Layer 2 of a small transformer language model trained on English Wikipedia (17 layers, counted from 0, width 64).
A neuron's activation on a vector x is GELU(weights . x + bias), where the dot is the dot product.

Input weights of the MLP neurons that the questions are about. A number n stands for n times 0.0054.
n24 (bias -0.024): 28 58 -28 9 -48 -9 -11 -2 15 -11 10 1 -20 -3 -21 31 17 -24 12 17 11 9 -14 -15 7 -9 45 -7 -2 25 0 -44 -50 -29 65 8 0 -10 -19 21 1 26 -10 16 9 22 9 -11 19 -38 36 -37 -18 3 -8 -38 4 0 3 -9 42 -61 1 -49
n29 (bias -0.026): 8 26 32 22 -4 -17 22 14 5 27 21 -7 21 20 -27 15 13 -22 36 -5 -11 -2 24 -4 6 17 13 -33 28 55 14 -14 -1 0 23 -4 -6 -17 20 -38 20 25 -16 -22 -3 13 -28 -6 14 -23 1 -2 12 10 35 -3 -19 -14 6 -23 -60 7 -15 2
n30 (bias -0.020): 9 36 27 -13 -12 -26 36 21 19 33 14 22 11 -24 -10 18 4 -19 30 27 25 -3 43 -42 25 9 -12 -53 22 19 19 -15 31 -3 10 -9 -7 8 -9 -6 21 10 10 7 13 27 -1 1 -8 -5 -1 -19 -11 -15 17 0 -19 -20 24 7 -35 10 -10 -3
n36 (bias -0.018): -23 -29 25 39 -30 68 -8 18 -27 10 -13 8 2 -3 -43 -56 -22 5 3 -41 26 6 2 -11 -34 -27 12 26 3 14 -5 -8 8 -14 26 22 -8 -26 -1 6 12 25 -7 -5 6 16 -1 -17 -25 15 -16 9 11 -11 -32 27 4 35 -2 -22 -6 14 1 2
n39 (bias -0.012): -15 -2 12 -3 5 19 1 -26 -23 6 16 23 -10 0 8 -7 11 -23 -21 5 -2 -2 -17 -7 -9 7 30 11 0 26 -7 10 -13 -30 -21 8 27 -44 0 1 -22 -10 -26 -36 35 17 12 -23 6 -12 3 -3 10 -3 16 -14 13 23 17 5 13 1 14 19
n41 (bias -0.021): 0 -15 -16 12 -26 -29 -19 -2 16 -12 8 30 -5 -11 -49 7 31 28 -12 -40 1 -75 -9 -21 -23 -26 31 -50 23 29 2 31 67 28 68 -2 -32 -1 -2 -31 12 -5 41 -27 53 3 -22 4 -3 50 -20 -12 20 -9 51 -47 4 -8 -10 -12 -11 -2 51 37
n44 (bias -0.025): -12 4 -19 -16 20 -13 37 -11 -21 2 -1 -33 23 -19 4 15 -11 -15 -10 -20 18 10 15 -23 -5 -2 -8 12 -3 76 -10 3 1 22 -12 3 -4 37 3 -29 17 44 -41 -15 27 27 -6 2 -9 -8 -15 -12 18 -20 -29 34 -31 16 -16 4 -6 6 33 -19
n48 (bias -0.005): -22 30 9 5 -13 1 -30 -9 17 -12 -20 -8 11 32 -18 25 32 -8 -33 4 12 13 -2 19 10 -45 -22 -30 -23 25 -23 -9 0 36 -32 33 16 7 20 13 -15 32 25 57 -5 1 -23 34 -20 2 -7 -9 7 1 -1 -1 18 -14 -4 -13 12 1 18 36
n64 (bias -0.016): -13 12 24 31 -18 -13 26 26 12 7 -15 20 31 -1 13 39 7 -29 9 20 27 -6 -11 -7 6 29 9 -39 37 22 -13 -1 36 -12 -3 -24 -14 -27 19 18 19 -3 23 7 -13 6 -13 -25 -13 20 -2 -35 -8 -18 33 8 -14 -14 2 -14 -36 17 -17 -20
n68 (bias -0.014): -8 -15 -15 -4 -4 15 3 -71 -15 31 -7 -1 56 21 12 11 -24 -7 -20 -2 -39 32 12 77 -2 -34 -17 36 26 62 -19 -8 25 -31 -14 29 15 -13 -36 11 -23 34 -49 3 -2 54 -3 22 3 -12 -9 -8 2 1 17 1 -28 -12 -18 10 -23 -12 18 12
n75 (bias -0.017): 3 -17 -13 -18 25 18 -20 26 -7 12 13 22 14 9 55 26 -25 -7 -3 -31 33 -12 -16 -9 24 -6 2 12 21 -5 47 41 -11 -3 -14 7 -40 17 -29 35 19 -30 6 -10 13 -1 -15 -19 26 1 -22 9 -5 7 30 -7 -16 -2 -15 -11 -8 -6 -7 21
n81 (bias -0.025): -2 31 -8 -23 -48 -17 -33 -51 -2 92 -13 -46 9 -10 16 62 -19 -8 3 10 40 -13 -30 -19 88 1 -4 -42 -18 -2 23 21 0 -30 23 3 -5 -49 -21 27 -35 16 2 21 -4 -22 37 -5 -27 12 -18 11 -38 -8 40 16 4 2 -55 -54 56 16 -33 -41
n86 (bias -0.020): 9 -4 35 13 32 -8 21 21 38 -25 80 -35 6 -38 21 -15 10 -37 -24 0 -14 32 -45 -3 -29 18 -34 18 -19 5 21 -35 3 19 10 -6 -2 26 -5 17 5 9 -1 10 7 -48 -9 7 -11 8 10 -1 32 12 -12 -51 1 1 -16 9 8 -45 -24 -9
n93 (bias -0.037): 28 -6 11 -27 41 -8 -16 -2 -5 -17 62 65 -60 52 11 11 44 32 13 -7 -9 -87 -29 -8 -6 50 -15 25 21 -45 -9 25 16 -29 7 34 -34 11 18 -61 -46 -28 -17 -7 7 -3 32 8 0 -6 -35 4 0 -2 -13 5 -11 39 -14 -4 -8 -42 -21 -1
n95 (bias -0.023): 21 16 10 17 -11 -13 13 6 6 -22 57 42 -2 5 14 -27 -5 -23 -38 1 33 -5 19 12 31 -20 15 64 -60 26 16 0 -10 -7 7 -16 -27 -30 -1 -12 -28 -5 -17 1 -24 2 -8 11 -29 -45 -44 3 0 -12 -10 -56 12 3 23 34 -19 19 -3 0
n103 (bias -0.029): -3 50 -12 9 7 -34 -10 2 -25 -11 18 -39 1 -11 17 -12 -28 -42 32 6 5 -47 4 -16 -1 -41 0 -13 -2 29 36 -7 8 -24 22 -26 -55 38 -2 -18 -1 -3 -13 59 6 -3 -57 6 21 -2 12 2 38 34 8 -9 -4 -11 -17 -11 -30 -4 5 -27
n117 (bias -0.028): -10 15 -23 -24 17 9 22 18 9 13 10 3 -38 -50 -7 38 -41 -38 -3 -18 -15 13 23 -44 37 -22 29 -17 -28 -43 26 15 21 -13 52 -11 -4 14 -8 -4 23 -8 40 -19 16 41 -26 33 -44 -4 -9 -21 -12 23 16 -12 15 23 -58 10 -5 25 11 -18
n122 (bias -0.009): -24 9 -21 15 9 -18 -12 -7 -18 -3 -8 -15 17 -16 20 24 -2 -10 4 -51 -5 -4 -23 32 -18 5 -37 -7 42 -16 -1 4 11 -7 24 -7 -25 9 33 -10 0 27 -24 41 16 37 -35 10 28 -6 -24 7 2 -34 12 20 -10 -31 -27 -1 7 3 4 1
n123 (bias -0.020): -35 32 0 8 21 -20 -2 -21 -20 4 21 24 1 19 4 20 9 -17 27 23 1 -6 -26 -3 20 -9 13 -29 48 45 -7 -17 10 19 6 -7 -44 7 -11 -7 14 27 2 27 20 -7 21 -10 -3 17 -4 -19 8 -34 34 -16 -17 -30 32 -23 -21 21 -29 23
n134 (bias -0.015): -22 -27 -17 -8 28 13 34 4 -32 12 12 6 -7 -2 -31 -13 36 -20 -33 -11 -52 -8 -39 0 -64 46 16 -24 11 -3 14 8 -15 -27 21 -30 -8 -28 -27 0 4 38 23 12 9 -20 18 -18 -36 -10 33 25 -9 -3 13 -12 -33 56 -6 -52 -13 -17 -27 -8
n149 (bias -0.021): -47 38 25 -12 34 2 -11 13 -1 8 4 -1 -20 -6 -6 -4 16 -26 3 16 -12 -25 11 -32 -9 31 39 -19 -13 6 -19 17 42 12 1 18 21 -7 -29 -7 6 -31 35 24 41 35 28 3 -7 17 5 13 -16 10 12 -16 20 11 11 3 0 -2 15 -13
n151 (bias -0.010): 64 32 1 18 -10 8 -24 -33 17 -30 6 7 -36 -9 51 -2 15 -4 -17 -62 -20 8 3 -8 6 -16 4 16 -1 -8 4 17 -36 -26 -10 -24 3 29 12 10 -14 -5 36 3 -14 -50 -8 36 1 13 -13 -18 7 15 11 -33 37 27 -10 -11 19 -23 8 41
n152 (bias -0.025): 31 12 -3 -16 -11 20 15 23 21 0 16 22 -2 -26 -3 -24 11 11 -15 -4 -52 -14 21 17 9 -21 1 11 24 -6 29 -6 13 5 29 2 33 30 -11 18 7 16 0 -15 -12 6 9 -36 17 1 -14 -15 19 -3 -8 -30 -13 18 16 15 8 -56 -7 10
n160 (bias -0.032): 9 27 1 -8 -24 -15 17 22 44 12 0 -3 -35 -47 18 -24 -5 34 17 -53 29 -46 -2 -13 29 -7 -44 21 10 1 -19 57 39 1 10 8 -38 8 10 37 7 -11 -6 28 17 -4 4 10 1 10 47 -31 -28 -14 20 0 -12 8 -49 -65 -4 25 -1 5
n167 (bias -0.027): -20 31 -42 -23 4 31 4 -28 -10 14 12 -32 7 18 5 11 12 -16 -7 -12 -5 18 -12 -19 -31 42 12 -25 8 12 -13 -23 -18 6 -2 47 -42 18 -17 -7 -38 14 -20 -1 7 -30 22 -20 -1 6 -23 20 -36 -7 2 4 -5 -2 -24 -24 -28 16 9 -14
n185 (bias -0.033): -8 -4 -95 41 43 10 -21 -8 4 19 -20 -4 -60 -18 -7 -34 -6 -24 1 -21 13 -45 -2 -29 -34 17 1 -22 6 20 36 -9 -25 -7 13 10 -12 50 -8 49 -10 25 -10 -23 27 44 17 -14 3 -41 23 45 7 12 -24 19 18 -11 14 2 -48 -26 3 -19
n189 (bias -0.016): -1 -25 1 31 18 17 0 -20 -39 -10 1 5 -11 -2 -5 30 28 -5 -9 -3 12 19 -29 -25 -31 12 20 27 -59 20 -18 -16 22 0 9 0 -5 -58 1 -13 17 33 49 -16 -6 43 -10 -7 -1 -18 14 -17 -58 -3 40 -16 -3 5 42 19 12 -2 -14 -2
n232 (bias -0.032): -28 27 -49 -4 2 -13 -17 -8 1 9 -4 -33 5 10 10 1 -7 7 3 -54 -23 -1 -16 1 -3 5 -27 -21 29 4 10 32 13 0 -6 4 -13 28 -5 -4 10 8 -4 8 -13 37 -22 14 0 12 -17 -16 -4 3 -16 17 15 8 -17 -20 24 -29 5 -22
n238 (bias -0.022): 28 -30 16 8 -28 5 -12 22 14 5 -35 0 26 27 25 -26 11 -8 4 -18 -14 -15 6 5 -46 -39 24 -2 34 5 22 29 37 8 10 39 34 -22 7 14 -26 -33 -25 25 -42 0 -16 27 -17 12 4 10 13 60 27 -2 -4 15 9 -17 -19 -29 -31 53
n241 (bias -0.018): 13 21 12 15 -16 11 9 -24 8 6 -16 -8 -10 9 17 -41 6 -13 1 -9 -6 11 -16 23 16 11 15 -3 5 10 -16 3 28 40 -16 7 12 -4 2 -46 -10 -1 -11 -19 -12 -29 28 9 -39 8 9 1 14 -12 -26 8 32 13 -5 16 15 9 -10 22
n251 (bias -0.021): -9 25 -18 -3 -13 0 -20 32 -41 -13 8 6 -2 29 -11 -18 -20 -29 13 -8 59 10 25 45 26 -18 40 6 -3 27 -8 -17 32 -12 -4 15 9 16 -24 25 -5 5 -7 -5 -15 10 -38 -10 -17 12 -28 31 25 7 31 -3 -21 -25 -1 0 -13 26 -21 29
n255 (bias -0.026): -3 -22 9 36 32 -2 2 6 -10 20 46 -7 15 1 -5 -27 -36 8 8 -19 -10 -1 -23 -15 -3 -28 -6 3 32 47 43 -12 -1 46 -25 -30 13 35 5 13 -14 19 -69 38 47 8 21 -5 17 -36 -41 -12 10 26 -3 -7 -20 -13 6 -27 15 -1 -10 2

Each question shows a token from some text and the vector x that enters the MLP there. A number n stands for n times 0.033.

" ": -17 54 -8 -58 -13 -13 32 4 24 -61 -16 7 34 14 -5 -37 -67 -23 -9 -17 -6 -28 -38 -11 0 18 -22 -12 51 -1 -28 -60 -25 -8 11 -26 2 -24 -27 3 19 11 0 -34 -23 16 4 13 33 5 -10 28 -6 41 5 17 3 36 44 29 18 41 32 72
Which neuron lights up most? n251

" ship": -28 56 34 -53 -15 -23 29 -5 27 -56 -33 32 43 24 -16 -21 -69 2 -19 -15 6 -33 -44 -20 15 5 -26 -15 36 9 -14 -32 -31 -18 0 6 6 -33 13 25 26 26 9 -38 -50 4 27 -20 38 9 -11 35 -6 50 -23 37 -29 44 19 25 5 24 0 37
Which neuron lights up most? n36

" guitar": -24 64 11 -2 -3 -34 35 11 33 -54 -21 9 24 27 -12 -13 -69 -14 -14 -9 5 -37 -43 -32 10 34 -44 13 8 -16 -28 -14 -42 -26 -25 -21 -21 -36 9 19 31 35 -4 -31 -26 6 14 15 19 8 9 77 20 57 -21 4 -22 -3 42 22 8 30 -9 48
Which neuron lights up most? n95

" for": -4 64 -10 -42 -7 -21 29 12 26 -41 1 20 26 28 -18 -28 -81 -7 -27 -18 -8 -16 -38 -29 -14 4 -34 -3 48 -19 -29 -47 -8 -35 -13 -5 2 -9 17 3 41 22 5 -39 -28 16 -5 36 43 10 -12 32 -28 36 -11 33 -9 11 3 29 19 38 3 74
Which neuron lights up most? n122

"in": -34 35 17 -67 -23 -17 20 18 12 -37 -17 32 41 12 -12 -3 -54 1 -29 2 -23 -9 -28 -48 6 9 -23 -9 45 -5 -37 -39 -52 -20 -33 -19 -15 -7 -4 18 32 22 2 -22 -28 0 30 36 31 3 -6 46 -20 71 -15 -3 12 28 26 12 18 69 3 37
Which neuron lights up most? n167

".": -8 47 8 -52 -14 -28 31 -10 12 -64 -30 12 35 26 -8 -30 -46 -12 0 -9 -1 -36 -26 -9 -25 18 -29 -17 34 -22 -28 -53 -25 1 -10 -2 5 -24 7 33 55 2 6 -58 -29 31 0 11 25 6 -27 14 -11 60 -10 10 13 32 9 40 16 39 21 75
Which two neurons fire most, strongest first? n238, n251

" Kentucky": -14 52 16 -40 -23 -28 23 9 27 -41 4 -21 43 18 -15 -37 -53 27 -12 13 -28 -29 -73 -26 1 -7 -35 -8 39 -13 -19 -30 -50 -21 -21 6 18 -21 15 32 34 25 24 -32 -25 5 34 -18 26 5 5 39 13 54 -4 22 -32 18 10 36 -18 43 2 49
Which neuron lights up most? n152

"y": -31 47 16 -60 -26 -33 48 -4 13 -38 -27 5 23 10 -1 -1 -64 1 -27 1 -10 -18 -43 -33 0 8 -40 2 27 -20 -24 -28 -42 -1 -38 -14 0 -12 5 23 51 28 2 -26 -25 9 18 25 29 -12 18 43 -19 69 -3 18 -5 2 49 19 16 43 -11 57
The three highest activations, in order: n30, n48, n123

" two": -11 47 8 -29 -26 -5 34 1 13 -47 5 13 5 20 22 -35 -73 29 -37 38 -8 -30 -56 -23 -3 4 -42 -12 58 -15 -42 -36 -23 -30 1 -11 4 -36 -1 0 30 24 14 -24 -40 29 1 9 24 6 -22 55 6 47 -27 46 -13 0 21 23 22 52 6 40
Which two neurons fire most, strongest first? n36, n122

"la": -30 32 60 -33 -12 -8 18 0 20 -44 -4 25 32 27 -26 22 -55 0 -27 1 -38 -27 -32 -25 9 -11 -37 4 43 0 -46 -41 -53 -2 -29 -18 -11 -20 -8 10 40 5 16 -47 -31 16 10 34 31 -3 1 39 -10 69 -25 22 7 40 25 11 -5 54 -11 36
Which neuron fires most, and how strongly? n29, at about 0.32

"t": -29 36 21 -44 -35 -39 37 -14 24 -34 -13 14 31 -5 -13 -11 -70 -4 -2 7 -29 -28 -40 -13 -8 -3 -27 7 44 9 -36 -39 -27 -23 -32 -19 -13 1 10 15 50 21 0 -57 -23 21 15 38 7 3 16 53 -4 70 -10 12 -10 29 43 12 13 40 -1 47
Which neuron fires most, and how strongly? n68, at about 0.45

" and": -9 56 -3 -57 -9 -47 30 2 21 -45 -9 13 13 24 1 -29 -76 -4 -32 -28 0 -19 -29 -22 -12 17 -30 -24 35 -23 -13 -37 -33 -7 -18 -20 18 -24 -4 19 45 23 0 -20 -14 29 -5 20 38 -4 -14 11 -26 56 0 18 0 25 17 37 26 59 10 69
Which neuron fires most, and how strongly? n232, at about 0.36

" –": -23 49 -2 -53 -1 -13 24 25 11 -37 -4 9 33 11 -10 -7 -88 -3 -16 -19 -15 -18 -43 -40 -5 11 -22 -16 45 -34 -38 -40 -28 -32 -13 -21 6 -14 -16 29 34 24 3 -31 -26 15 16 13 8 6 -1 24 21 62 -15 20 35 -6 12 32 22 62 16 61
Which neuron fires most, and how strongly? n117, at about 0.6

"0": -8 58 6 -32 10 -30 22 -7 39 -44 -19 12 42 31 -2 -48 -62 -23 -13 -3 -11 -62 -30 -5 -18 14 -7 -14 30 -13 -24 -54 -40 -5 -15 -15 -7 -21 -8 15 63 15 14 -19 -26 6 5 -11 19 1 -27 26 -15 40 7 7 -14 32 28 24 20 34 44 74
Which neuron lights up most? n123

"s": -21 46 24 -49 -9 -25 33 -7 23 -32 -35 21 45 5 4 -28 -73 -10 -24 -9 -30 -31 -32 -17 3 0 -30 -1 43 -3 -39 -58 -24 1 -12 -14 -15 -16 4 19 31 22 3 -36 -18 5 -7 12 23 13 -14 30 -5 70 -10 32 -19 35 27 15 22 31 21 72
Which neuron lights up most? n68

"te": -35 60 18 -40 -20 -31 25 12 40 -33 -3 3 30 11 -12 -13 -76 -19 -24 22 -25 -52 -28 -20 -21 1 -27 5 22 -9 -20 -22 -34 -6 -37 -19 -16 -12 -8 19 40 31 8 -28 -36 -1 20 20 29 -8 5 38 -16 66 11 26 -16 3 50 6 26 59 -3 50
The three highest activations, in order: n123, n30, n103

"im": -24 59 25 -62 -39 -11 25 2 18 -38 -33 27 30 19 -12 -21 -53 -10 -6 4 -15 -33 -31 -23 -6 26 -48 -2 24 -5 -20 -35 -52 5 -15 8 -32 -18 2 6 26 25 10 -36 -21 17 26 16 34 11 6 23 -35 66 -9 1 -21 29 18 20 28 55 -3 62
Which neuron lights up most? n167

"ing": -25 47 18 -45 -22 -30 26 3 19 -33 -9 15 20 10 -16 -22 -74 9 -26 1 -25 -5 -46 -36 -5 -3 -31 3 31 -13 -26 -33 -31 -11 -35 -28 -17 4 10 17 47 35 -4 -24 -21 -1 9 17 49 8 2 54 -18 86 -6 17 -14 -12 34 13 25 53 11 40
Which neuron lights up most? n255

"S": -21 51 12 -47 -8 -17 2 2 34 -37 -35 16 38 18 -19 -45 -57 -11 -20 11 -25 -25 -45 -36 18 -4 -34 17 62 -9 -14 -26 -42 -21 -40 -26 -4 -15 -14 23 23 33 30 -29 -5 -4 -8 20 39 23 5 54 -21 51 -9 39 -6 2 23 19 14 49 -7 54
The three highest activations, in order: n75, n123, n48

"vo": -18 52 19 -43 -11 -1 6 -11 17 -54 -20 11 31 18 -24 -20 -56 -1 -15 17 -39 -50 -33 -30 1 19 -32 -11 27 -11 -37 -30 -41 28 -13 3 -26 -22 6 22 44 1 33 -33 -23 37 14 26 37 -6 3 19 -15 77 -17 39 -22 34 39 26 -12 28 -15 38
Which neuron lights up most? n149

"ment": -8 54 28 -40 -29 -44 15 1 14 -28 -25 11 59 5 0 -16 -75 -5 -15 -7 -28 -17 -49 -20 3 28 -23 3 32 3 -26 -38 -40 -28 -33 -1 -15 -16 10 19 32 26 0 -24 -12 -5 19 -2 48 12 -28 43 -10 80 -15 4 1 27 12 2 17 53 6 44
Which neuron lights up most? n167

" copies": -12 49 11 -27 -4 -30 12 3 29 -51 -23 21 42 10 3 -22 -63 -14 -30 3 -12 -50 -41 -31 0 24 -41 -16 7 -20 -34 -25 -29 -33 5 -11 -18 -35 9 45 37 38 22 -11 -10 7 -18 -1 39 -3 -21 42 2 53 -19 48 -18 25 20 10 25 54 5 63
Which neuron fires most, and how strongly? n122, at about 0.45

" while": 9 51 5 -48 -12 -22 28 -1 15 -60 -12 35 19 41 -27 -14 -66 28 -37 -19 -10 -8 -37 -40 -14 14 -20 -12 44 -16 -40 -40 -22 -39 -19 -2 22 -16 2 20 52 5 1 -44 -26 34 -3 21 32 -8 -8 13 2 58 -14 31 5 -2 9 52 25 39 -7 41
The three highest activations, in order: n39, n232, n251

"7": -7 36 22 -58 -13 -7 20 -17 29 -53 -14 -8 25 44 -5 -22 -59 13 -13 27 -39 -27 -47 -39 -3 -2 -13 3 43 -15 -22 -45 -33 -10 -35 -34 -7 -4 -5 23 54 36 17 -39 -34 9 30 -6 15 -5 -11 51 14 64 -8 3 1 10 20 24 1 54 29 41
Which two neurons fire most, strongest first? n123, n39

"6": -14 46 16 -45 11 -26 24 -4 33 -42 -25 1 21 36 -2 -32 -59 -4 -15 0 -9 -52 -34 -19 -19 17 -27 -16 45 -12 -24 -65 -33 0 -15 -27 -5 -9 0 17 56 20 17 -29 -28 -2 17 -12 10 -4 -29 36 -5 50 11 5 -7 34 25 16 14 38 47 77
The three highest activations, in order: n123, n151, n134

"ap": -25 45 38 -41 -38 -23 36 -2 27 -41 -17 23 17 -2 -40 -5 -57 0 -10 12 -12 -38 -29 -18 -11 9 -53 6 34 -12 -24 -31 -29 -15 -28 -10 -19 -5 -8 18 32 22 1 -40 -16 31 -2 18 26 14 33 45 -14 67 -11 18 -36 18 29 11 36 64 -23 51
Which neuron lights up most? n30

"ill": -24 52 32 -49 -33 -26 25 6 17 -20 -19 17 26 22 -15 -16 -49 -11 -11 6 -15 -16 -35 -35 14 23 -41 8 31 -15 -14 -24 -53 -33 -53 -1 -15 0 5 32 49 24 3 -35 -32 9 6 20 37 0 -17 51 -21 75 -28 -15 -19 24 14 27 20 53 2 47
Which neuron lights up most? n75

" sea": -19 51 9 -44 -10 -54 52 9 35 -57 -27 23 38 8 -18 -22 -63 -3 -40 1 3 -44 -24 -3 -9 6 -20 -22 27 6 -35 -49 -21 -21 32 25 7 -35 8 17 26 16 17 -25 -33 14 17 -9 37 -14 -27 34 -3 38 6 11 -23 45 29 31 18 7 1 60
Which neuron lights up most? n152

" from": -16 45 3 -63 -20 -25 5 22 -3 -29 -2 6 8 33 -7 -21 -62 5 -43 -27 8 -11 -41 -43 13 19 -44 -7 57 -26 -24 -33 -22 -32 -14 -21 -3 -2 15 24 45 30 12 -46 -8 -9 -2 20 38 12 -13 43 -14 45 -23 20 20 17 11 33 16 71 1 56
Which neuron lights up most? n75

" forces": -28 54 35 -41 -9 -12 21 5 22 -48 -26 37 40 15 -14 -32 -59 27 -54 -11 -14 -6 -49 -30 22 27 -36 -5 35 6 -51 -45 -44 -13 -12 -12 0 -14 28 14 36 29 -2 -38 -16 -1 -2 6 29 4 -6 25 -5 63 -8 41 -27 31 20 21 4 25 2 37
Which neuron lights up most? n44

"-": -5 60 11 -43 -20 -38 30 8 21 -41 -14 12 29 1 -22 -22 -80 -22 -18 6 -8 -35 -30 -18 -10 14 -27 1 54 -12 -23 -45 -31 -17 -4 -19 -2 -23 -33 22 34 15 -15 -36 -35 7 24 2 25 11 3 24 0 48 3 14 22 36 18 13 29 50 14 78
Which neuron lights up most? n39

"ines": -32 54 26 -50 -4 -33 42 -7 15 -43 -30 28 35 16 -4 -23 -67 -10 -30 -1 -23 -33 -25 -33 -3 -2 -27 -11 30 10 -21 -43 -39 -24 -29 -7 4 -7 9 37 51 31 1 -23 -28 -17 8 9 43 2 -8 36 -25 56 1 39 -20 40 27 18 14 24 9 51
Which neuron lights up most? n44

" of": 0 50 -11 -44 -10 -33 38 0 17 -36 -10 3 19 29 -20 -26 -74 -17 -35 -14 2 -17 -38 -26 -13 13 -39 -8 62 -22 -20 -57 -19 -18 -6 -1 4 -11 16 18 49 12 -3 -24 -23 11 7 5 43 6 -21 25 -29 53 0 6 2 23 24 35 28 33 5 77
Which neuron lights up most? n122

"i": -34 50 18 -53 -11 -21 34 11 10 -51 -29 3 31 10 2 -7 -50 -17 -29 -9 -16 -37 -27 -27 1 9 -35 -5 24 -10 -38 -62 -52 14 1 -19 -10 -22 7 19 36 20 6 -37 -21 13 32 26 19 -9 5 15 -19 66 11 14 11 51 45 18 2 42 4 58
Which neuron fires most, and how strongly? n39, at about 0.2

" hold": -19 56 10 -26 -24 -13 37 -5 21 -36 -30 28 15 13 -22 -17 -64 27 -49 0 -2 -22 -44 -15 1 30 -21 7 40 -12 -17 -52 -9 -37 -8 -24 -14 -13 9 11 36 3 1 -27 -39 36 -9 22 42 -18 -16 45 17 67 -25 0 -35 17 5 20 17 57 12 54
Which neuron lights up most? n251

" work": -17 38 19 -40 -10 -38 32 2 25 -60 -38 22 41 0 -5 -9 -70 2 -40 -7 11 -32 -35 -39 -3 29 -37 -4 18 -23 -24 -42 -18 -17 -7 -12 -13 -33 13 31 48 36 -6 -5 -23 15 11 0 58 -2 -4 39 20 65 -17 25 -18 20 12 -5 14 39 6 53
The three highest activations, in order: n122, n64, n160

"lu": -31 54 22 -37 -6 -28 24 14 18 -58 -6 23 24 7 -21 0 -62 -22 -38 23 -30 -44 -3 -19 3 16 -26 -18 24 15 -42 -53 -43 -2 -16 -9 -12 -27 -9 9 34 11 14 -30 -36 23 21 29 42 -10 -4 36 -20 61 1 1 5 62 18 21 6 29 2 55
Which neuron lights up most? n149

" morning": -32 58 18 -29 2 -11 35 5 18 -46 -17 26 26 17 11 -23 -63 19 -28 1 -8 -22 -30 -38 9 15 -42 -18 30 -6 -46 -43 -20 -61 -21 -6 5 -28 10 5 30 25 35 -36 -40 0 3 -7 50 10 -7 40 5 56 -25 19 -22 27 4 29 18 50 5 47
Which neuron lights up most? n64

"/": -9 59 6 -51 -25 -37 34 12 11 -59 -27 -15 40 11 -5 -17 -70 -9 -7 11 -26 -39 -22 -27 -12 13 -31 -3 48 -5 3 -39 -2 -21 -13 -20 -2 -15 -36 31 5 25 7 -48 -16 -13 24 13 36 13 2 49 14 49 -6 3 11 4 25 22 23 56 -12 68
Which neuron lights up most? n251

" T": -30 54 -19 -46 -25 -38 5 4 24 -28 -31 4 14 -11 -23 -15 -50 0 -9 20 3 -30 -37 -40 9 13 -48 20 56 11 -10 -41 -37 -17 -24 -34 17 -22 -23 2 27 13 0 -48 -16 5 22 32 15 14 32 62 6 58 -5 12 -6 12 40 50 18 21 -5 58
Which neuron lights up most? n185